Layer 3 of a small transformer language model trained on English Wikipedia (8 layers, counted from 0, width 96).
A neuron adds its activation times its output weights to the MLP's output. To switch it off is to set its activation to zero at one token and run the rest of the model.

Output weights of the MLP neurons that the questions are about. A number n stands for (n - 500) times 0.00092.
n14: 611 608 484 671 437 308 405 620 455 565 249 468 356 559 726 447 380 361 421 630 528 657 409 369 377 655 555 471 477 586 445 627 489 628 461 483 628 628 476 571 571 570 404 759 400 418 400 508 680 614 373 564 384 539 522 275 680 409 565 486 438 611 518 633 734 422 484 868 524 404 576 507 478 577 614 379 564 618 525 556 470 317 508 789 267 188 455 727 574 385 459 723 397 467 339 539
n30: 493 398 643 686 427 397 573 462 546 511 469 522 441 680 439 668 366 364 557 584 550 574 517 511 649 444 496 452 347 685 633 214 350 575 293 569 376 433 546 305 456 500 423 534 507 647 631 404 500 359 411 539 684 515 444 411 511 760 517 513 555 314 510 471 514 479 370 639 546 402 267 547 131 418 477 514 610 664 598 391 486 479 257 597 552 588 391 631 493 662 432 547 478 278 652 763
n71: 525 549 637 497 271 609 429 593 555 480 596 462 581 510 317 547 612 505 487 471 494 503 513 588 441 454 390 599 817 262 637 616 420 369 524 537 570 428 536 469 565 489 277 493 548 397 308 503 506 522 452 517 487 473 367 519 408 472 650 522 262 556 634 336 707 353 782 523 405 476 463 551 497 439 518 367 550 508 387 549 451 615 714 443 490 516 127 539 398 481 728 662 581 575 635 331
n75: 770 547 565 472 638 480 465 604 463 533 349 306 669 488 667 464 469 489 589 646 557 397 488 439 541 640 692 431 532 469 233 474 550 375 496 211 489 662 711 587 611 526 432 599 521 179 542 628 977 363 731 771 573 323 516 485 560 445 362 361 488 623 406 431 539 531 748 484 396 406 387 489 546 659 585 609 336 716 566 448 638 486 393 569 239 457 511 449 280 393 649 609 541 418 440 495
n90: 574 260 346 493 745 515 386 489 524 467 651 546 514 550 683 478 380 520 588 489 548 548 398 418 649 596 224 699 698 662 513 758 591 353 921 436 577 575 543 628 507 404 410 535 616 366 631 431 429 476 451 478 668 537 414 507 493 523 472 490 552 335 343 720 638 589 534 543 318 530 467 197 507 708 537 447 380 578 356 511 471 542 608 430 626 504 641 606 408 528 350 503 607 390 422 221
n190: 519 708 448 500 557 622 335 503 453 397 471 536 560 355 508 558 507 505 595 360 615 497 575 718 642 618 518 523 500 541 491 526 458 488 434 603 484 652 704 801 458 507 458 449 469 577 619 409 417 497 464 618 516 629 543 471 416 521 484 554 222 537 573 650 289 413 397 421 547 528 432 390 539 552 612 497 547 165 392 671 460 622 666 301 745 483 446 428 465 323 444 630 373 612 221 221
n217: 652 379 562 468 420 389 469 555 603 481 494 377 528 633 360 733 454 448 455 572 476 482 577 633 450 383 345 667 414 696 526 397 497 401 506 576 538 543 259 488 455 348 467 578 532 491 542 478 685 527 357 339 500 480 475 512 607 510 530 628 506 456 372 254 540 354 420 348 386 471 529 291 482 408 439 478 779 782 517 494 706 768 409 462 600 537 576 457 515 494 509 589 661 447 612 500
n247: 553 603 469 434 678 293 524 465 301 475 606 718 496 587 381 377 661 428 496 460 546 227 539 189 617 521 357 698 320 562 396 421 741 541 550 650 369 507 618 435 475 176 412 539 616 649 465 541 357 365 469 350 562 433 600 359 472 287 664 603 429 396 245 737 441 660 526 722 358 542 336 562 372 673 470 405 598 419 612 218 708 462 230 369 534 356 571 449 367 577 779 500 368 385 374 556
n252: 333 609 354 543 477 592 503 295 601 514 408 433 254 366 465 507 476 403 749 594 483 453 685 366 632 560 504 409 504 523 468 473 568 529 840 683 406 589 648 610 611 399 527 333 536 597 339 245 465 312 459 574 402 482 271 265 521 489 432 430 536 559 580 514 648 517 411 431 507 391 393 422 645 171 370 552 327 496 473 444 528 451 699 597 582 563 590 644 596 389 519 510 547 472 352 467
n269: 431 354 585 450 645 355 545 626 163 421 681 511 413 737 452 422 322 655 422 444 590 534 582 630 530 560 559 605 489 704 607 408 598 678 392 451 526 443 390 433 538 396 540 492 601 643 517 514 486 587 673 282 388 584 531 517 651 496 649 616 464 626 385 628 538 569 452 438 239 290 375 750 497 510 432 614 422 770 442 489 211 512 666 557 344 636 453 473 464 564 519 457 432 403 553 512
n272: 376 477 507 399 482 634 604 651 413 446 358 553 586 503 684 453 527 500 450 494 420 545 615 666 526 603 630 452 522 599 474 701 683 532 497 393 529 466 258 556 508 397 494 638 465 532 651 340 359 548 626 590 524 561 383 660 435 431 578 406 503 389 525 535 658 491 625 678 275 397 541 551 330 436 428 537 431 881 545 509 633 442 567 323 470 636 622 391 532 694 431 391 541 506 500 533
n286: 594 232 939 348 523 508 424 496 549 566 283 517 236 560 460 685 480 623 512 758 361 469 492 363 804 349 576 668 393 793 351 367 492 380 500 511 436 427 377 566 438 241 442 513 508 677 674 594 496 709 386 516 461 529 608 516 155 526 696 377 525 536 360 459 476 544 346 644 391 492 414 566 376 524 534 631 594 796 599 508 263 784 546 686 500 488 538 532 317 500 629 442 562 301 635 377
n310: 655 563 429 751 511 539 576 552 375 661 722 456 597 541 753 620 509 328 446 586 528 469 460 579 361 472 550 589 578 620 601 497 523 456 610 541 610 562 359 517 516 336 610 551 494 579 676 542 337 625 540 533 523 454 582 578 503 644 489 520 623 642 509 400 497 717 334 588 508 546 479 546 665 549 643 541 515 743 316 482 415 517 580 624 491 577 716 491 500 366 405 486 521 512 522 562
n320: 512 481 636 624 535 492 505 415 407 373 512 476 542 471 405 530 505 719 508 631 535 467 415 577 470 508 378 543 565 432 541 497 430 454 592 426 541 475 583 533 516 637 602 586 605 415 445 490 564 505 498 535 510 469 512 473 483 246 514 512 374 537 453 475 597 431 484 476 421 544 414 536 603 515 514 524 435 409 412 545 295 529 728 518 484 515 135 524 479 493 696 625 485 534 642 346
n365: 327 598 600 257 388 359 583 657 490 496 456 776 559 603 461 514 541 529 493 368 547 410 367 457 339 395 614 561 472 508 490 538 273 455 482 386 451 732 542 570 434 276 510 432 500 627 339 592 390 534 568 472 280 685 507 381 496 685 232 590 717 319 663 443 479 406 511 690 490 453 536 679 561 408 591 617 525 349 434 381 542 553 363 371 478 444 737 469 319 426 330 563 583 572 341 660
n372: 412 512 451 526 448 377 391 465 354 497 505 456 547 347 559 723 470 366 463 547 598 511 620 569 497 452 699 524 503 689 505 582 519 549 486 604 534 505 289 516 354 478 543 545 563 519 532 461 522 620 513 545 422 624 453 541 472 582 516 521 474 428 500 296 497 514 362 484 414 324 588 444 404 576 304 656 402 743 311 322 450 546 503 412 692 594 635 500 487 366 512 513 409 566 455 624

Each question names a token from some text and the token that comes next. It shows the activations a of the neurons there, in the order above. A number n stands for (n - 500) times 0.03.

Then comes g, the gradient of the next token's log-probability with respect to the MLP's output, scaled to length 1. A neuron's effect is roughly proportional to its activation times (output weights . g). A number n stands for (n - 500) times 0.00091.

" 7", then " |"
a: 496 504 497 524 501 500 500 479 504 499 496 502 500 268 499 499
g: 535 315 594 639 481 360 379 506 619 590 358 556 613 459 413 422 481 430 484 446 502 466 438 484 422 317 547 557 321 518 554 385 372 196 562 488 498 666 648 713 552 627 587 644 557 505 400 364 625 402 501 511 553 511 403 466 491 426 682 210 617 553 760 380 566 652 476 512 503 489 618 671 493 553 425 394 393 587 372 497 668 597 589 430 249 475 613 273 402 530 420 491 717 414 425 504
Switching off which neuron hurts the next token most? n75

" Following", then " this"
a: 502 497 497 500 500 435 510 497 497 501 499 551 491 478 494 509
g: 388 432 467 529 513 214 427 356 517 206 342 316 520 603 516 517 548 489 334 596 777 458 447 426 487 312 333 402 398 461 631 631 307 591 307 494 594 609 449 423 521 715 481 405 562 433 662 536 540 418 494 413 489 334 438 534 515 371 409 495 658 427 571 485 439 647 417 622 515 441 629 769 541 565 381 377 562 282 468 435 584 456 382 335 408 545 346 499 434 371 366 458 523 498 459 580
Switching off which neuron hurts the next token most? n190

" Ober", then "lin"
a: 507 504 391 500 497 501 498 496 512 499 506 504 640 340 499 499
g: 443 348 311 528 468 444 511 613 393 329 593 352 115 380 487 458 346 662 455 538 419 453 444 409 494 428 535 534 479 584 521 601 464 575 638 304 400 414 525 351 501 431 546 423 526 590 477 378 613 444 566 611 271 595 538 566 499 464 349 636 537 568 676 488 383 565 418 714 605 441 523 507 424 590 432 482 330 437 415 419 389 577 578 646 637 756 458 673 166 582 485 318 483 516 426 514
Switching off which neuron hurts the next token most? n71

"=", then "Rec"
a: 500 703 493 492 490 496 500 503 500 499 499 497 505 327 506 510
g: 528 440 428 396 612 549 588 550 507 394 420 360 507 523 599 561 258 507 523 589 344 468 545 481 470 580 541 531 658 548 444 368 532 410 364 501 681 807 659 439 419 336 367 513 377 374 317 720 336 431 592 334 413 541 422 476 398 620 400 497 464 374 500 360 452 546 401 516 283 360 383 441 437 320 469 695 513 401 322 546 605 469 573 429 658 409 284 320 360 706 452 542 389 415 387 434
Switching off which neuron hurts the next token most? n30

"ic", then "chi"
a: 504 504 495 500 504 495 499 499 501 517 448 500 654 496 518 525
g: 598 569 489 609 639 682 489 416 512 512 359 554 439 523 446 452 437 525 517 385 718 434 464 472 692 440 386 503 649 656 518 520 393 509 687 466 574 781 464 367 383 412 526 483 608 766 429 637 487 464 449 553 544 495 675 596 528 515 407 591 571 561 536 348 565 561 478 618 537 427 308 313 385 394 287 591 535 463 530 512 711 539 559 645 778 385 582 225 632 617 409 721 558 457 598 414
Switching off which neuron hurts the next token most? n310

" orchestra", then "s"
a: 503 481 506 496 501 500 512 499 499 515 496 500 619 476 459 500
g: 571 339 615 442 408 493 394 510 458 532 454 489 528 572 502 623 535 552 575 471 617 390 454 476 482 425 358 581 431 418 392 492 507 540 399 572 494 611 428 719 568 534 636 528 534 477 611 819 670 786 605 604 512 689 324 547 478 504 492 263 496 408 474 321 314 412 531 487 584 722 502 583 521 489 662 599 207 551 633 494 452 487 549 931 503 476 445 378 457 377 420 540 576 484 550 549
Switching off which neuron hurts the next token most? n310

" for", then " Michigan"
a: 499 500 493 501 500 531 506 505 481 494 501 500 501 449 501 557
g: 387 397 540 544 430 553 417 576 314 598 448 511 546 540 531 436 367 548 586 621 513 362 484 570 475 449 446 600 701 575 600 504 585 703 590 554 695 330 536 586 461 361 429 539 491 474 572 537 425 534 491 409 481 585 429 400 428 400 431 525 468 465 625 497 540 374 414 486 635 525 554 306 490 402 389 442 291 506 729 433 318 420 595 717 445 331 462 420 459 124 815 531 295 426 233 391
Which two neurons, each switched off alone, lower its probability most, in order? n372, n190

" Island", then " -"
a: 501 506 509 499 498 501 499 501 491 622 491 499 511 417 508 514
g: 525 491 208 458 468 335 608 611 513 468 559 347 690 543 558 443 516 508 595 462 411 575 555 588 493 501 409 454 459 456 363 606 453 644 665 467 395 274 408 453 465 583 337 490 615 514 367 642 455 302 392 561 533 460 459 752 534 372 447 649 419 595 204 498 597 498 674 530 462 491 449 496 548 378 551 921 535 505 471 527 415 501 414 473 547 623 296 598 619 609 670 500 304 436 586 545
Switching off which neuron hurts the next token most? n269

" ri", then "si"
a: 500 503 465 497 474 500 508 500 501 497 498 491 504 430 506 500
g: 609 698 499 347 362 617 534 541 461 275 383 635 603 368 495 512 759 646 405 445 698 459 693 540 367 384 492 482 519 606 300 355 365 428 388 323 414 606 369 489 473 426 562 427 526 674 657 638 417 621 517 554 382 649 483 601 535 643 640 447 500 652 633 449 728 522 531 361 611 577 492 370 443 281 333 527 440 516 437 621 549 582 544 693 738 491 488 527 591 563 493 438 388 561 508 513
Which two neurons, each switched off alone, lower its probability most, in order? n90, n320

".", then "\""
a: 503 530 501 500 501 494 499 498 488 631 583 542 517 423 453 499
g: 492 448 479 416 354 408 546 424 441 412 345 513 446 507 444 511 310 374 338 567 560 444 499 464 488 662 415 504 565 364 631 517 430 560 528 513 635 423 606 400 452 483 497 488 391 314 385 354 632 395 377 665 530 541 565 602 483 856 403 468 268 264 738 455 549 546 467 431 560 558 469 380 376 570 408 618 704 633 357 617 412 385 438 570 825 450 464 387 431 419 456 538 729 550 385 633
Which neuron, switched off, raises the next token's probability most? n269

" and", then " mar"
a: 501 490 496 493 498 496 485 500 502 501 522 493 511 366 502 525
g: 513 598 505 437 378 752 389 514 798 418 632 515 627 512 363 538 471 463 601 544 525 481 526 459 597 573 369 408 471 450 487 480 658 333 610 450 411 457 277 474 467 515 449 465 487 452 502 722 568 391 452 546 450 439 434 173 418 490 671 581 392 460 595 407 483 306 757 312 701 379 430 503 329 632 511 544 375 544 475 417 435 690 591 358 357 528 701 377 458 671 615 527 654 419 530 485
Switching off which neuron hurts the next token most? n320

".", then "\n\n"
a: 502 540 500 499 498 493 499 499 488 523 549 605 500 404 486 499
g: 734 263 444 538 620 376 446 351 445 522 477 172 593 542 329 477 500 496 468 503 455 326 228 679 644 477 482 411 458 583 838 463 559 504 598 605 414 533 372 652 533 355 546 348 556 711 603 471 403 526 532 387 468 327 474 550 539 518 522 430 514 593 369 405 375 458 591 488 595 380 576 349 448 519 568 576 574 481 595 477 517 612 425 632 365 576 513 751 617 322 529 585 356 591 480 510
Switching off which neuron hurts the next token most? n286

" After", then " gra"
a: 505 500 497 500 501 483 502 498 498 503 503 516 498 464 492 500
g: 534 603 475 754 597 495 547 593 588 464 336 622 636 400 536 481 489 656 466 525 622 420 436 405 393 414 505 703 546 658 576 535 373 549 615 613 630 383 394 510 515 535 322 385 338 401 615 669 473 613 571 519 448 479 491 419 530 284 372 551 429 537 600 628 644 621 829 302 419 460 540 443 577 572 527 434 223 493 658 377 386 727 540 403 534 498 487 514 191 438 522 495 398 428 450 392
Which neuron, switched off, raises the next token's probability most? n320

" Con", then "ey"
a: 500 501 481 504 517 507 499 497 507 501 504 494 500 404 504 500
g: 646 478 901 541 612 426 550 476 546 470 483 476 537 404 624 534 545 477 602 420 600 342 382 434 445 602 441 597 665 444 584 583 585 423 510 330 399 568 527 368 550 265 418 424 726 400 537 419 429 575 330 456 498 537 584 500 506 526 525 418 586 441 781 802 474 472 360 618 471 395 607 373 297 468 737 495 300 482 606 648 441 527 590 309 410 547 402 326 507 349 535 513 517 460 514 554
Switching off which neuron hurts the next token most? n90

"art", then "et"
a: 503 500 492 500 502 500 505 497 500 497 498 500 503 500 514 493
g: 521 525 560 363 479 557 475 407 414 419 153 524 574 610 439 497 408 584 536 381 545 559 324 336 453 745 537 415 614 674 664 465 573 608 453 305 628 722 589 429 429 314 482 599 530 547 543 650 461 344 542 457 504 696 528 596 468 637 685 627 634 518 690 583 613 553 565 426 575 400 437 485 512 597 668 570 483 448 612 473 208 486 587 356 470 383 516 313 449 524 751 507 436 481 388 430
Switching off which neuron hurts the next token most? n365

" students", then " there"
a: 510 505 500 497 591 499 509 497 452 555 526 491 595 490 497 568
g: 358 415 650 275 404 365 549 567 365 528 291 738 317 432 635 517 557 581 405 420 586 504 420 468 488 292 601 591 444 629 503 428 552 485 581 473 537 405 271 358 522 523 293 635 600 343 421 873 325 709 460 644 656 502 612 407 498 594 463 485 497 548 588 544 532 538 455 371 500 442 394 587 463 529 583 661 313 509 577 666 525 664 488 479 618 297 560 508 495 471 666 551 544 508 546 460
Switching off which neuron hurts the next token most? n252

"i", then ","
a: 498 501 500 494 498 530 500 501 490 494 562 500 517 328 502 544
g: 561 803 552 473 356 330 500 403 573 355 540 231 537 436 459 407 666 658 464 463 488 572 574 464 545 627 478 269 694 643 522 474 438 472 527 575 740 614 484 665 405 518 465 567 445 380 576 160 329 418 338 423 441 368 478 450 524 419 363 336 308 471 556 604 545 467 238 445 479 534 354 521 434 440 561 655 452 485 473 653 592 391 463 429 551 585 525 557 573 471 335 424 456 548 611 364
Switching off which neuron hurts the next token most? n190

" Basketball", then " Conference"
a: 497 494 506 494 583 501 500 499 506 537 495 498 581 492 465 574
g: 425 145 388 570 368 460 404 341 527 590 490 527 409 430 566 534 529 593 462 459 574 729 298 642 596 504 526 424 435 450 646 491 542 371 430 480 481 568 531 309 602 410 420 464 663 391 481 549 519 360 421 417 356 438 443 381 482 660 612 851 519 491 667 502 731 429 498 645 549 404 592 459 428 393 553 545 526 501 563 480 305 464 570 571 624 674 388 437 448 487 665 365 193 460 389 416
Which neuron, switched off, raises the next token's probability most? n310

" performing", then " regular"
a: 504 506 499 499 500 501 599 501 492 499 500 505 487 499 505 580
g: 486 274 477 286 589 638 485 590 643 526 368 397 573 598 544 521 551 579 489 347 645 641 340 598 565 485 511 530 494 461 716 437 618 435 393 643 596 853 453 603 635 568 473 477 619 466 467 328 709 476 438 316 341 488 338 352 520 451 548 495 508 506 431 475 522 304 509 588 376 672 531 472 458 716 454 483 575 468 406 409 604 682 568 625 482 463 570 517 415 710 589 292 557 635 622 322
Switching off which neuron hurts the next token most? n217

"|", then " Billy"
a: 535 501 499 513 499 497 500 512 500 499 500 500 505 360 500 505
g: 558 525 705 609 430 705 572 734 257 486 728 286 348 461 391 621 266 481 527 589 234 586 384 365 617 516 617 535 603 439 428 556 570 604 439 458 477 354 546 601 561 500 403 572 427 652 492 399 575 511 502 361 494 820 325 488 456 502 433 526 554 578 653 585 502 427 412 542 527 499 454 370 412 419 581 640 570 538 529 455 494 462 575 633 535 516 541 460 659 235 566 387 415 325 665 514
Switching off which neuron hurts the next token most? n14

" |", then " 6"
a: 500 493 499 493 498 499 500 505 500 504 599 493 498 264 500 501
g: 382 518 576 286 494 398 601 589 465 607 417 207 673 548 501 449 479 549 631 467 516 362 511 738 758 564 539 602 499 450 432 547 419 607 427 556 612 466 369 421 379 611 547 538 525 56 574 282 438 657 388 599 393 398 481 429 453 419 448 506 534 532 476 514 429 560 502 584 478 684 458 640 480 489 557 568 469 552 487 577 596 680 549 534 587 589 395 420 311 529 320 380 736 616 628 601
Switching off which neuron hurts the next token most? n272

"ed", then " with"
a: 501 500 498 500 500 430 530 500 480 496 501 496 477 492 502 490
g: 548 316 394 604 547 591 322 659 540 623 609 206 594 315 603 497 330 367 739 560 386 493 524 474 589 445 488 544 438 478 334 374 409 359 253 478 554 425 296 302 511 429 418 644 578 722 353 499 527 372 442 457 599 600 546 546 494 437 495 693 462 453 718 466 496 518 420 583 392 433 485 639 563 535 503 365 392 463 538 564 448 456 584 768 716 473 447 571 380 685 534 369 522 499 447 530
Switching off which neuron hurts the next token most? n190

"|", then " Off"
a: 539 496 499 517 497 496 500 511 500 499 500 505 497 405 500 505
g: 517 523 641 453 405 699 420 705 527 567 424 334 536 555 362 623 570 542 566 447 569 744 405 435 556 632 541 345 427 542 581 626 660 445 379 626 529 555 534 431 611 496 312 378 556 530 369 534 221 289 443 370 462 526 492 617 649 669 724 399 531 649 488 473 430 509 500 299 617 624 647 537 477 467 606 569 585 410 493 396 574 367 506 513 769 718 605 555 439 616 417 363 633 609 352 554
Which neuron, switched off, raises the next token's probability most? n14

"ates", then " N"
a: 500 497 509 500 525 498 489 500 487 797 576 500 502 464 506 608
g: 500 142 469 562 608 325 612 241 514 374 533 462 530 454 575 590 347 490 425 548 424 364 438 577 595 528 554 503 214 620 519 529 326 575 372 677 474 503 382 503 553 525 632 596 711 425 431 691 528 502 444 532 279 599 269 306 524 486 556 488 507 543 541 580 485 281 553 467 447 606 607 397 609 648 488 396 491 647 411 312 425 587 473 482 448 442 333 375 682 564 636 433 541 585 543 358
Switching off which neuron hurts the next token most? n269

" Be", then "erm"
a: 501 501 482 501 500 501 498 500 513 500 505 500 493 342 503 494
g: 562 386 600 368 520 447 281 424 458 311 582 578 543 601 449 503 588 398 432 556 555 347 413 596 371 423 355 277 605 394 599 332 538 485 319 492 439 445 346 444 376 517 396 622 602 427 630 569 465 661 390 630 411 461 527 505 483 503 361 220 499 571 618 475 522 538 345 656 443 447 498 584 287 411 539 441 407 478 625 595 509 496 629 160 690 690 477 839 552 465 529 538 566 539 491 519
Which neuron, switched off, raises the next token's probability most? n320

" independent", then " team"
a: 494 501 494 499 497 498 510 504 499 503 499 494 502 495 500 498
g: 437 408 606 436 452 388 525 659 502 616 536 268 719 636 438 493 562 441 501 606 411 279 146 550 538 545 515 662 434 576 481 545 719 681 479 530 438 345 553 633 471 787 242 544 369 545 622 524 677 579 474 284 468 338 472 500 445 557 531 392 482 567 627 487 628 550 365 471 590 492 595 548 516 443 487 455 625 451 671 448 693 447 486 495 479 531 466 214 570 381 562 373 539 475 432 451
Switching off which neuron hurts the next token most? n217

" before", then " they"
a: 502 492 495 499 500 520 545 494 502 501 497 512 503 421 504 624
g: 492 673 600 386 470 387 512 628 439 509 744 457 287 430 544 310 694 563 520 507 486 598 523 442 588 326 447 355 533 263 573 370 593 569 533 235 578 411 570 550 400 451 490 612 403 745 438 530 560 484 502 630 391 485 454 421 579 546 276 537 413 549 547 366 467 673 196 362 677 430 362 750 477 485 569 371 573 552 476 538 528 496 453 503 577 483 515 203 536 492 577 638 513 508 563 627
Which neuron, switched off, raises the next token's probability most? n372

" before", then " su"
a: 501 490 492 500 501 511 536 495 502 501 500 521 503 441 505 606
g: 658 709 521 504 441 408 440 367 651 467 511 725 502 441 410 579 283 515 505 411 514 400 511 698 341 545 552 520 504 535 383 535 427 383 539 472 491 473 498 589 580 611 617 460 520 404 562 371 329 559 488 649 387 692 485 434 501 525 381 378 334 664 488 600 402 504 626 269 356 407 535 553 608 625 407 439 511 532 369 120 625 569 451 281 307 677 592 366 310 463 619 481 671 544 476 477
Switching off which neuron hurts the next token most? n372

" schools", then "."
a: 508 501 500 497 502 499 514 504 499 546 497 494 582 492 498 590
g: 482 715 477 572 339 118 376 623 359 551 623 517 603 502 519 498 480 497 517 575 472 562 520 673 519 433 516 402 665 494 766 543 357 524 592 432 335 464 525 485 462 431 575 557 620 726 621 469 657 588 590 378 427 528 611 630 568 549 707 559 594 586 405 265 488 469 538 519 619 420 294 547 387 212 435 519 425 497 577 545 406 708 548 422 480 446 440 625 535 326 511 667 537 391 528 660
Switching off which neuron hurts the next token most? n372

"|", then " G"
a: 527 502 500 511 499 498 500 511 500 498 500 500 503 373 500 503
g: 415 502 341 468 590 450 508 383 483 588 589 323 533 568 527 674 600 479 510 636 307 529 323 385 592 499 553 599 489 651 643 479 563 745 519 586 428 306 503 706 389 648 665 495 242 416 403 511 626 467 587 793 459 494 296 397 548 521 568 566 543 600 404 499 363 317 603 531 347 510 482 492 484 445 573 437 635 504 457 405 584 563 521 550 340 215 510 552 534 303 636 621 469 404 733 496
Switching off which neuron hurts the next token most? n14

" su", then "pp"
a: 503 503 517 495 503 504 492 500 507 496 499 497 503 364 502 502
g: 661 450 535 477 467 324 615 485 669 647 336 766 505 417 621 328 675 612 635 566 495 597 490 529 528 622 525 425 506 287 496 367 625 605 573 362 484 551 523 327 420 316 360 308 616 476 656 467 560 437 470 716 389 517 617 596 518 449 700 536 395 480 451 476 409 567 560 526 468 600 554 632 551 497 473 347 379 511 405 450 444 486 535 439 196 538 402 415 788 551 443 694 723 440 537 523
Which neuron, switched off, raises the next token's probability most? n320

"n", then "z"
a: 403 501 534 502 500 497 501 505 500 502 511 500 500 499 500 501
g: 343 492 918 503 673 337 592 471 576 705 511 378 399 602 450 453 460 493 507 523 578 395 533 390 538 741 507 423 498 474 344 619 518 670 405 619 475 507 480 557 438 587 555 452 426 365 417 413 583 463 605 798 388 359 297 460 462 565 494 400 703 502 596 651 410 469 405 508 490 520 543 626 467 571 525 358 392 551 509 447 559 462 538 474 496 524 414 413 370 416 549 620 225 184 616 487
Which neuron, switched off, raises the next token's probability most? n14

"|", then " SF"
a: 529 502 499 519 498 498 500 511 500 499 500 505 504 394 500 504
g: 544 470 439 445 449 542 671 399 514 656 318 405 347 583 473 558 648 544 465 682 467 504 654 160 485 562 516 578 293 411 735 575 701 606 464 724 369 422 561 714 426 784 604 470 513 403 517 566 669 501 534 505 490 465 528 377 543 791 641 376 604 495 519 436 615 299 440 568 476 580 485 470 540 366 401 404 690 486 523 450 536 501 503 403 440 392 445 386 564 609 456 641 505 486 670 441
Switching off which neuron hurts the next token most? n14

",", then " the"
a: 499 495 501 500 504 497 499 502 495 582 563 490 495 362 506 507
g: 476 541 674 382 571 674 555 560 299 295 554 418 375 348 570 436 873 550 300 260 401 585 540 612 426 695 582 499 491 374 473 693 430 508 480 376 775 568 311 573 431 523 465 485 444 486 483 409 365 539 434 686 525 371 581 583 503 555 444 472 394 479 528 338 545 548 401 575 594 406 446 565 416 420 563 551 587 531 700 470 607 450 610 430 571 439 389 392 634 575 695 509 526 569 253 459
Switching off which neuron hurts the next token most? n272

" and", then " played"
a: 496 490 512 499 496 490 484 500 505 537 648 497 577 362 507 539
g: 464 702 433 523 482 545 625 711 356 444 762 301 448 572 500 458 544 504 491 478 402 348 434 341 542 535 514 387 386 478 622 436 739 381 577 509 359 673 652 462 362 365 384 328 560 694 305 359 435 479 432 490 440 575 684 438 383 638 468 671 507 532 587 774 519 673 523 466 452 636 370 512 665 360 432 539 303 433 646 418 447 540 582 271 545 417 415 469 540 417 521 502 493 456 482 348
Which neuron, switched off, raises the next token's probability most? n272

" that", then " would"
a: 502 553 499 500 541 500 509 500 501 642 492 520 630 457 509 517
g: 671 508 422 382 433 343 420 505 565 648 724 479 493 615 471 540 488 491 578 582 486 503 403 342 540 335 370 456 762 422 537 385 413 439 318 653 506 500 691 482 442 418 629 468 426 499 561 541 576 568 447 318 598 343 395 451 598 525 389 215 552 486 807 339 530 621 409 526 667 557 586 325 504 323 268 304 398 469 452 513 406 366 476 543 637 526 546 457 423 451 430 471 715 676 566 544
Switching off which neuron hurts the next token most? n310

",", then " Dal"
a: 498 497 500 500 504 497 498 500 488 661 554 490 495 338 505 494
g: 759 472 578 553 475 592 590 390 621 501 574 669 463 418 449 570 504 509 395 558 614 516 435 535 626 398 646 609 602 614 681 461 525 446 521 736 336 449 374 607 506 655 467 611 310 456 508 518 674 523 617 664 579 518 308 401 505 448 422 369 363 433 729 665 258 468 320 606 505 474 424 547 563 657 529 650 429 705 428 385 597 598 401 683 513 669 588 663 541 361 527 362 395 359 379 478
Switching off which neuron hurts the next token most? n320

"|", then " P"
a: 529 503 499 518 498 498 500 511 500 499 500 504 504 392 500 503
g: 464 390 479 434 554 533 464 489 450 496 619 495 570 565 472 578 555 476 538 647 448 484 317 418 687 469 517 415 386 576 534 527 485 546 669 472 503 514 342 548 484 583 765 462 321 403 486 397 733 532 548 823 463 693 401 478 586 612 428 513 550 626 716 384 478 468 586 474 352 441 431 238 321 446 509 413 607 509 640 495 677 535 634 494 400 314 514 429 608 427 605 593 324 409 889 443
Which neuron, switched off, raises the next token's probability most? n320

" Philippines", then " for"
a: 507 500 503 500 498 497 496 497 507 597 505 499 589 386 508 569
g: 606 353 540 243 537 816 406 624 480 506 303 426 543 345 412 562 551 458 469 546 526 409 367 358 662 162 556 492 406 537 287 514 324 492 507 457 390 353 585 523 637 535 535 567 475 617 316 444 352 611 633 565 585 551 483 700 465 471 365 463 472 561 747 686 474 651 516 467 538 556 557 475 466 615 529 626 710 440 419 543 519 443 562 472 406 380 509 523 340 339 379 644 566 563 628 542
Which neuron, switched off, raises the next token's probability most? n269

" time", then " Wi"
a: 500 508 498 499 504 496 511 494 501 498 494 502 502 495 508 503
g: 557 465 508 372 566 700 534 549 486 708 563 397 389 514 484 518 429 474 542 432 251 606 509 554 597 508 476 538 391 603 526 510 483 647 379 496 472 525 470 408 523 267 380 565 449 220 265 375 376 411 405 641 491 581 385 522 570 700 463 445 373 540 447 480 451 292 590 436 359 598 540 286 504 649 400 387 439 547 698 625 661 543 385 252 681 449 416 325 692 542 502 732 576 538 404 434
Switching off which neuron hurts the next token most? n217